Layer 6 of a small transformer language model trained on English Wikipedia (13 layers, counted from 0, width 64).
A neuron's activation on a vector x is SiLU(gate . x) times (in . x), where the dot is the dot product.

Input weights of the MLP neurons that the questions are about. A number n stands for (n - 500) times 0.0014.
n11 gate: 449 465 511 673 552 457 623 529 637 423 340 699 702 575 733 501 497 535 800 590 691 506 580 404 610 549 620 481 434 342 502 406 616 496 451 605 597 586 517 380 312 568 602 449 464 284 360 567 331 503 291 367 314 524 621 473 341 527 384 275 650 474 415 482
n17 gate: 405 349 597 515 320 409 379 637 565 470 374 491 377 531 558 390 542 505 463 542 432 691 493 479 479 679 683 257 464 434 534 425 543 640 609 551 512 543 542 485 517 548 597 511 489 366 495 484 580 441 545 464 440 469 494 586 360 641 434 591 596 551 414 553
n80 gate: 430 324 654 588 649 407 395 560 542 479 503 486 337 397 433 701 697 381 334 630 480 494 422 294 421 582 562 489 807 653 470 558 702 528 506 414 442 593 553 555 472 488 329 623 715 540 701 374 455 34 463 333 440 521 412 675 466 614 463 337 387 217 606 329
n89 gate: 289 733 303 753 606 442 573 612 473 460 630 398 629 419 491 607 426 323 330 487 711 349 459 399 722 518 633 543 588 641 598 549 547 393 539 336 578 490 528 483 234 709 533 594 479 351 520 423 361 259 373 708 648 267 600 320 531 321 489 420 579 646 568 540
n93 gate: 503 598 383 585 512 492 430 496 570 672 610 514 550 536 482 565 423 491 493 448 431 708 447 416 515 277 520 483 292 513 511 531 450 313 404 513 579 576 441 404 669 360 317 534 573 541 495 418 632 370 585 524 555 369 330 377 598 690 569 557 548 739 492 623
n108 gate: 553 610 463 367 722 590 455 404 466 399 604 726 559 473 390 607 444 537 484 509 484 302 600 305 447 164 537 529 285 451 397 773 585 457 503 712 688 611 370 490 490 526 268 676 863 496 597 360 532 295 590 338 37 748 433 593 504 741 621 454 227 496 586 466
n112 gate: 449 524 719 583 441 423 360 192 567 457 260 418 225 430 524 558 435 390 776 470 519 617 544 545 373 507 573 465 521 356 524 744 683 560 562 814 384 521 640 446 414 654 531 635 699 819 410 538 306 507 499 510 243 708 324 352 518 333 665 646 621 554 407 470
n125 gate: 385 649 485 382 475 619 681 512 405 527 275 635 534 586 565 765 610 302 448 594 185 366 368 629 250 563 517 642 610 654 390 487 702 619 388 437 629 448 616 448 623 466 407 659 718 506 360 207 588 591 381 583 310 490 307 418 471 480 176 482 458 224 535 491
n135 gate: 573 623 611 520 637 645 400 461 192 496 503 553 328 715 582 495 362 606 400 423 306 341 508 604 644 501 497 519 370 533 507 801 667 157 481 291 575 693 524 518 604 493 431 650 623 533 449 598 676 175 475 871 510 612 337 556 447 129 430 596 658 453 20 591
n139 gate: 497 423 515 456 651 630 404 582 753 482 376 561 591 502 313 623 503 386 541 617 346 468 506 334 570 630 385 459 271 495 568 468 629 310 568 445 565 500 461 214 433 429 617 530 331 520 715 510 527 493 621 498 655 544 510 491 416 633 461 591 316 552 588 521
n142 gate: 564 424 576 516 571 571 416 359 367 352 690 584 252 629 309 524 515 705 416 474 560 178 461 520 411 515 570 600 379 601 384 440 526 434 447 218 533 352 575 459 583 507 740 295 535 850 800 766 496 748 699 489 503 358 544 478 529 537 512 333 641 460 582 630
n179 gate: 385 541 518 407 673 399 592 549 464 440 492 523 688 413 633 490 400 473 389 439 380 601 660 512 592 477 430 456 333 309 547 509 662 527 473 445 593 245 482 437 456 522 456 473 409 137 564 497 520 493 671 531 482 524 609 524 544 588 468 610 432 596 587 423
n186 gate: 547 719 301 453 350 736 605 792 268 669 175 698 547 236 598 416 573 676 733 516 567 744 280 374 677 309 660 370 146 438 627 549 441 641 511 715 502 510 493 330 221 376 443 416 422 623 444 469 333 388 447 383 501 471 463 660 628 354 342 674 338 328 392 422
n204 gate: 263 640 605 504 567 495 502 718 429 547 307 354 243 513 479 610 593 312 470 503 349 443 551 268 358 656 490 470 586 371 411 458 453 785 641 390 451 264 532 469 645 588 785 589 559 607 370 282 606 487 511 430 495 613 417 507 615 605 630 399 250 729 570 390
n213 gate: 476 579 402 417 441 705 651 411 554 663 593 422 533 335 635 748 518 594 622 455 507 306 422 577 572 448 384 232 252 231 309 309 321 656 819 543 471 525 431 492 585 521 764 479 727 620 450 319 344 419 638 631 559 598 565 351 347 695 588 573 123 616 456 656
n215 gate: 675 552 471 469 625 295 529 341 384 443 377 565 440 323 295 577 641 563 384 313 547 471 563 220 603 555 674 835 516 471 373 743 652 532 342 339 448 489 415 444 517 600 554 548 422 602 559 566 492 561 457 292 610 598 665 557 507 280 437 323 580 460 277 611
n11 in: 630 437 704 723 334 393 337 510 619 417 660 285 351 439 544 423 554 831 432 516 422 544 468 539 394 651 328 560 359 602 699 512 388 543 431 222 486 289 619 323 461 348 428 361 606 739 359 776 520 316 532 665 509 412 511 479 500 289 409 598 377 633 656 492
n17 in: 266 442 586 649 414 379 431 545 354 467 447 431 473 464 600 432 419 471 592 533 428 388 515 465 415 530 646 474 558 398 553 337 643 578 371 552 632 567 563 631 546 503 542 509 387 388 480 484 636 393 499 338 516 480 574 558 430 627 484 668 647 514 510 582
n80 in: 442 711 483 403 474 551 354 349 447 522 476 490 568 618 281 482 288 644 396 316 630 441 354 663 660 673 559 754 466 779 468 430 541 461 345 319 563 505 493 484 455 678 628 425 353 693 285 423 651 452 447 507 607 446 687 576 317 410 446 385 506 504 414 377
n89 in: 523 536 257 551 603 561 697 672 490 458 420 587 359 472 621 475 670 514 466 678 561 478 334 540 596 435 411 451 500 712 423 499 394 360 157 786 481 650 517 539 560 439 370 383 379 447 578 610 377 531 359 537 407 595 661 588 218 607 553 559 535 468 419 465
n93 in: 593 644 373 402 555 509 596 463 693 624 459 437 635 495 540 421 454 347 370 467 478 510 383 567 459 352 560 547 333 679 419 512 578 466 545 573 519 474 495 497 538 489 585 433 614 317 491 380 482 475 598 621 552 535 229 506 468 581 493 626 459 467 481 441
n108 in: 924 461 182 302 570 729 588 155 326 253 555 470 443 372 565 435 389 405 681 390 660 409 616 693 431 360 365 571 421 456 601 704 529 480 679 533 630 640 358 398 399 465 409 538 658 479 432 524 465 514 664 487 232 817 424 550 447 663 361 610 408 508 584 428
n112 in: 630 358 509 568 365 564 569 432 320 853 477 469 326 533 534 819 476 665 439 352 582 527 306 409 650 693 733 608 416 409 447 475 512 491 508 377 356 312 562 519 303 573 698 501 528 711 525 432 527 397 309 475 482 220 637 449 540 460 267 375 653 590 490 530
n125 in: 568 532 605 612 344 489 528 528 725 581 506 376 588 406 275 280 694 486 462 364 668 411 508 370 558 711 340 518 485 656 302 253 492 454 715 342 448 416 588 493 646 651 546 472 433 561 386 797 604 384 529 313 502 314 420 632 475 421 377 501 469 567 335 337
n135 in: 234 349 378 335 519 527 328 310 268 486 619 408 331 679 636 667 377 581 463 505 635 556 340 423 635 491 652 562 635 705 720 545 526 598 573 615 446 531 705 406 534 390 361 702 457 450 602 522 613 755 317 653 460 132 653 590 367 579 267 439 525 543 295 348
n139 in: 591 483 569 411 461 568 511 555 552 291 699 532 387 418 708 567 488 378 442 589 493 415 418 643 482 259 572 395 547 552 482 533 493 638 506 546 441 455 681 496 611 436 521 503 495 583 567 573 250 534 568 206 465 503 478 563 461 580 452 379 687 564 559 365
n142 in: 679 363 650 157 450 532 275 340 655 507 646 521 584 401 522 292 570 611 526 565 775 496 672 596 461 596 422 447 476 563 593 722 463 669 495 571 218 456 491 493 533 542 467 515 298 485 527 382 354 497 527 702 387 285 400 534 516 709 514 502 690 412 414 543
n179 in: 454 428 555 533 488 550 612 571 543 455 550 412 617 443 522 458 381 513 558 531 386 613 434 565 473 581 423 502 427 475 504 568 591 559 679 536 526 500 449 483 499 505 439 478 491 298 519 483 550 523 427 498 528 588 607 268 474 520 404 619 520 458 519 552
n186 in: 803 386 614 470 541 478 461 160 741 592 571 461 437 386 534 407 381 469 723 693 658 551 424 301 413 561 550 621 563 182 456 456 411 447 496 370 370 292 496 684 384 574 548 538 425 602 464 611 321 429 632 264 332 575 596 320 420 644 585 668 610 639 376 416
n204 in: 397 428 421 470 378 683 577 359 614 457 281 444 541 558 509 448 394 403 572 395 615 542 464 615 454 291 431 563 207 516 562 367 560 527 280 432 429 595 405 362 416 559 677 310 525 447 440 478 693 888 440 743 563 359 488 586 518 439 234 457 538 681 605 691
n213 in: 478 491 634 347 510 846 430 477 413 627 388 444 529 542 464 370 459 430 294 429 679 794 610 511 599 324 789 495 365 282 365 596 340 295 633 541 496 580 557 379 397 759 626 476 419 405 607 500 425 560 586 691 479 550 367 535 513 633 519 658 298 380 325 354
n215 in: 511 600 513 566 513 280 375 540 361 640 578 268 734 289 651 541 602 586 484 547 549 510 349 675 448 679 429 561 640 498 264 507 547 672 623 684 415 482 833 306 460 654 362 554 520 317 415 416 461 433 525 504 553 438 412 588 603 726 450 429 616 623 266 493

Each question shows a token from some text and the vector x that enters the MLP there. A number n stands for (n - 500) times 0.0054.

" Grand": 602 370 603 446 401 539 616 634 575 768 530 477 728 688 443 402 640 672 347 485 478 696 623 462 203 345 273 596 526 582 481 230 582 656 518 652 634 632 297 511 472 557 519 276 413 651 487 500 515 419 542 472 605 408 661 236 399 311 666 402 635 473 279 248
The three highest activations, in order: n108, n135, n139

" New": 543 438 639 429 420 595 569 544 562 753 447 509 771 594 391 301 662 533 362 581 489 670 537 474 37 464 437 633 498 559 502 270 788 605 594 729 586 490 366 438 561 554 585 358 453 659 645 515 487 223 467 503 573 503 616 284 332 346 532 481 543 440 306 218
The neuron with the highest activation: n125

"T": 593 298 566 407 449 491 455 507 368 720 476 529 758 623 412 480 725 516 319 595 507 543 619 308 176 343 385 692 499 511 613 253 789 701 560 684 637 455 437 618 426 459 663 246 498 537 655 561 480 344 579 527 550 424 634 357 407 422 632 416 491 531 306 182
Which neuron fires most, and how strongly? n89, at about 0.12

" expand": 519 522 415 401 549 467 446 492 626 726 678 512 797 545 455 470 584 537 291 554 531 537 445 414 100 357 446 677 442 626 429 266 790 621 533 746 579 202 477 579 600 519 442 368 343 710 632 552 572 362 471 477 524 487 604 373 527 284 535 460 618 566 189 414
The neuron with the highest activation: n215

"ip": 575 277 579 411 470 490 533 466 426 608 699 698 777 660 603 396 605 524 362 543 400 596 656 457 247 340 324 623 467 465 476 329 619 719 508 723 626 427 384 521 491 513 622 197 462 676 645 689 552 361 444 492 598 373 653 290 456 374 568 423 523 580 135 290
The neuron with the highest activation: n142

"SR": 477 362 678 463 457 483 470 478 442 750 623 627 726 617 477 417 613 368 317 564 422 620 657 405 182 335 339 644 424 487 520 281 810 669 631 710 706 509 379 516 484 362 740 264 427 546 669 547 528 259 568 535 672 444 647 297 387 470 521 399 558 472 320 257
The neuron with the highest activation: n179

" York": 526 353 701 417 448 575 568 535 483 822 447 543 784 679 543 376 572 489 400 556 422 564 602 458 115 395 404 557 601 552 439 322 703 595 600 758 629 501 413 380 488 454 574 358 466 700 620 623 530 174 443 494 639 540 713 309 326 361 455 492 563 407 308 161
The three highest activations, in order: n125, n108, n80

" $": 520 328 451 421 466 354 402 581 446 640 592 547 803 607 468 533 560 376 216 514 483 597 554 329 170 334 322 594 464 516 567 422 686 624 698 796 554 571 498 486 599 417 663 424 502 721 765 490 558 195 413 596 635 370 642 334 565 307 543 547 502 626 277 268
The neuron with the highest activation: n93

" C": 473 335 549 505 430 490 404 563 579 748 460 512 697 638 402 403 633 561 230 476 482 743 718 472 207 359 294 719 362 455 514 335 581 631 570 688 671 524 401 524 555 538 654 308 572 630 631 505 554 315 423 574 546 412 634 291 330 416 703 489 455 655 206 248
The three highest activations, in order: n213, n93, n108

"ly": 473 425 492 469 540 487 504 539 552 578 565 491 737 645 559 305 677 545 381 528 490 674 565 390 229 419 575 533 349 488 463 298 720 592 498 846 619 473 348 572 420 610 587 201 389 696 695 689 491 165 381 623 661 453 727 256 395 381 515 528 479 521 240 297
The three highest activations, in order: n108, n186, n11

"9": 522 316 645 398 620 512 395 694 572 562 547 545 797 613 606 470 758 413 201 579 483 480 545 370 182 337 406 649 399 565 478 312 713 555 631 726 612 430 436 525 485 492 507 398 488 712 695 433 523 312 401 525 701 544 624 264 384 402 465 473 500 567 312 186
Which two neurons fire most, strongest first? n139, n125

"-": 497 422 501 365 452 405 630 688 393 530 604 558 714 614 456 467 811 483 244 553 548 509 551 316 248 422 460 670 293 438 648 290 674 701 601 754 601 563 441 435 435 530 584 305 489 634 612 441 452 308 617 572 496 458 562 210 336 379 634 532 662 542 302 265
Which neuron fires most, and how strongly? n135, at about 0.16

"kin": 589 372 608 410 547 442 632 437 472 645 542 670 794 632 544 363 721 544 284 600 475 537 674 434 146 386 413 529 516 615 307 352 665 689 478 695 548 515 397 570 456 462 588 150 415 743 756 565 526 231 511 443 477 369 682 287 503 371 486 448 496 586 369 305
The three highest activations, in order: n142, n135, n204

" joint": 413 514 470 341 429 472 531 536 649 699 654 505 800 629 419 420 692 493 304 448 493 634 589 300 265 359 344 662 351 588 453 271 729 670 560 729 625 429 469 566 498 465 518 307 344 688 712 387 607 382 588 554 596 490 550 295 410 283 616 500 645 447 284 300
Which neuron fires most, and how strongly? n93, at about 0.58

"In": 510 507 525 475 566 509 537 714 407 508 535 359 653 532 494 237 687 516 346 590 550 618 589 364 120 278 369 642 454 650 422 217 660 672 602 721 547 561 412 470 387 564 757 286 375 715 776 479 579 275 552 453 532 375 567 316 608 316 620 542 415 597 385 420
Which two neurons fire most, strongest first? n135, n108

" of": 461 490 616 383 596 491 480 715 435 611 574 551 703 665 446 434 784 527 455 547 447 573 576 267 111 429 475 618 410 477 697 321 704 763 524 705 683 403 348 413 358 483 557 407 408 659 563 636 524 326 393 476 524 439 570 250 374 335 499 550 578 483 218 389
Which two neurons fire most, strongest first? n11, n108

" Advisory": 530 452 521 472 384 543 537 536 539 664 614 593 809 679 487 416 532 647 409 546 544 627 505 364 160 511 341 590 467 563 525 210 755 657 594 747 690 394 370 524 501 454 524 413 441 565 677 512 463 356 520 496 546 515 735 247 377 382 537 454 605 356 171 197
The neuron with the highest activation: n204

"5": 566 326 739 446 521 475 449 630 576 538 644 461 679 634 604 485 780 448 222 472 390 557 601 406 206 369 344 618 404 525 484 361 760 639 622 735 676 388 410 630 427 505 524 297 426 643 688 443 534 330 493 555 659 487 623 289 393 426 438 487 530 578 286 122
Which neuron fires most, and how strongly? n179, at about 0.5

" Foundation": 547 412 594 373 356 538 451 500 521 625 589 630 833 599 532 374 557 621 412 638 432 614 436 317 176 425 325 553 432 595 380 278 687 680 543 746 667 445 311 528 502 511 596 356 482 712 696 583 498 236 436 492 635 466 738 249 430 407 643 484 565 519 309 221
Which neuron fires most, and how strongly? n186, at about 0.36

"N": 619 282 612 487 578 562 451 524 365 673 515 402 745 586 481 402 635 436 283 580 444 622 597 270 186 325 406 633 441 421 532 320 798 610 603 757 686 488 463 593 443 529 651 216 508 652 613 621 460 222 512 646 610 407 616 307 384 472 618 454 497 605 298 230
Which neuron fires most, and how strongly? n213, at about 0.15

"\n": 527 678 535 304 637 373 434 640 447 597 579 447 673 570 489 377 732 414 309 512 451 577 386 388 312 258 317 610 413 536 462 318 624 697 482 767 758 625 410 567 489 565 601 340 493 600 714 579 575 267 434 528 500 638 709 218 429 276 389 442 525 734 354 373
Which neuron fires most, and how strongly? n89, at about 0.4

" helped": 533 654 473 440 635 363 427 600 659 682 619 429 820 523 450 486 551 316 290 596 520 442 605 303 176 392 542 631 468 575 538 307 649 643 655 685 634 446 505 457 442 560 520 348 381 676 612 556 543 251 411 597 477 453 662 222 393 225 548 437 787 566 241 442
Which neuron fires most, and how strongly? n215, at about 0.62

"s": 551 525 527 428 446 459 537 501 518 661 569 584 728 597 601 427 716 440 364 489 466 635 494 428 168 420 420 599 442 534 638 305 703 654 575 709 566 429 350 524 344 586 593 204 470 740 712 705 550 270 476 582 548 466 756 207 274 419 564 362 454 458 239 294
Which neuron fires most, and how strongly? n11, at about 0.35

" and": 577 426 541 376 478 511 477 717 531 537 469 434 756 619 488 354 741 485 381 567 404 634 516 381 191 380 524 564 437 510 579 304 643 663 506 777 601 409 422 610 397 563 674 234 385 524 600 576 431 242 376 541 560 578 732 300 344 254 596 596 753 591 192 481
The neuron with the highest activation: n17

"generation": 428 372 677 371 516 456 502 486 494 605 602 545 825 539 548 358 703 583 272 536 442 656 455 397 151 361 366 564 387 646 349 332 740 655 552 758 626 326 464 647 515 428 613 295 457 700 659 564 443 408 487 417 627 527 674 269 386 498 588 535 483 598 237 330
The neuron with the highest activation: n179

",": 477 392 613 353 534 448 554 754 407 504 607 612 725 593 549 461 710 432 408 561 476 489 508 316 182 430 463 611 400 505 620 276 691 744 499 763 645 464 396 604 479 489 597 360 453 642 710 593 461 105 345 463 545 517 593 289 354 270 640 433 681 470 351 355
Which neuron fires most, and how strongly? n213, at about 0.36

" down": 609 414 537 300 416 314 602 557 642 760 538 478 782 550 571 380 687 515 332 502 553 513 548 502 123 413 543 667 553 521 565 314 732 593 589 734 538 437 402 492 491 507 622 341 399 650 530 489 527 397 440 458 607 539 710 269 567 197 533 471 489 524 164 356
Which two neurons fire most, strongest first? n215, n108

" Brooklyn": 526 320 573 400 440 510 518 506 651 809 477 526 763 690 434 397 604 532 390 562 463 664 500 453 143 402 446 541 632 595 434 297 768 620 515 719 625 525 394 498 496 465 562 316 413 740 547 533 506 235 413 507 704 529 752 269 425 346 518 439 583 400 369 141
Which two neurons fire most, strongest first? n80, n108

"en": 568 338 552 399 566 474 531 450 471 637 605 501 808 707 532 441 681 675 396 606 446 568 591 435 184 340 502 549 584 509 555 302 697 614 495 759 716 494 426 489 303 600 574 189 463 672 607 699 512 297 431 536 544 487 564 266 420 367 492 451 454 445 182 257
The three highest activations, in order: n11, n204, n186

"divide": 571 376 606 344 441 312 489 564 450 590 691 473 853 550 557 458 655 561 354 613 566 651 531 404 180 380 424 605 363 573 473 338 753 639 526 752 576 401 452 634 487 527 515 298 266 657 643 488 480 439 518 472 633 463 693 322 386 285 516 540 531 620 155 393
Which neuron fires most, and how strongly? n215, at about 0.69

" Hotel": 595 400 567 245 383 498 493 568 626 645 587 561 760 615 514 405 627 575 361 563 411 685 560 412 188 405 385 582 507 676 388 297 700 654 437 698 684 486 327 478 573 402 610 326 397 711 612 567 469 281 465 452 747 448 688 245 439 387 667 443 529 548 313 199
The neuron with the highest activation: n108

" Police": 575 417 580 413 373 498 571 474 494 657 686 599 807 673 421 346 539 587 438 599 574 585 637 391 141 442 392 572 564 509 585 237 678 597 537 755 744 459 403 512 431 467 492 262 391 608 632 595 413 282 423 525 640 574 791 314 422 392 610 453 534 375 223 239
The neuron with the highest activation: n204

" office": 418 456 572 261 440 432 533 537 408 566 652 603 848 581 567 433 618 586 465 528 501 463 485 199 216 471 378 546 453 536 511 290 778 618 633 802 695 338 420 411 430 392 540 384 372 703 776 637 453 434 550 592 652 522 661 302 395 275 602 509 525 501 341 252
Which neuron fires most, and how strongly? n179, at about 0.35

"e": 494 449 584 349 440 484 559 442 544 587 512 435 817 588 552 385 662 523 370 517 488 577 537 464 223 351 503 576 389 509 614 243 652 699 556 827 568 578 424 624 417 637 628 154 496 682 586 667 451 308 498 514 588 499 662 220 286 461 578 492 451 512 219 302
The neuron with the highest activation: n213

"democracy": 491 477 602 412 384 470 456 463 534 633 709 528 795 535 526 373 575 572 380 569 503 630 383 396 188 346 333 536 445 568 458 227 696 656 626 802 661 387 388 543 466 534 551 226 387 786 604 534 501 345 589 487 659 486 857 343 325 409 547 580 529 477 258 349
The three highest activations, in order: n186, n108, n204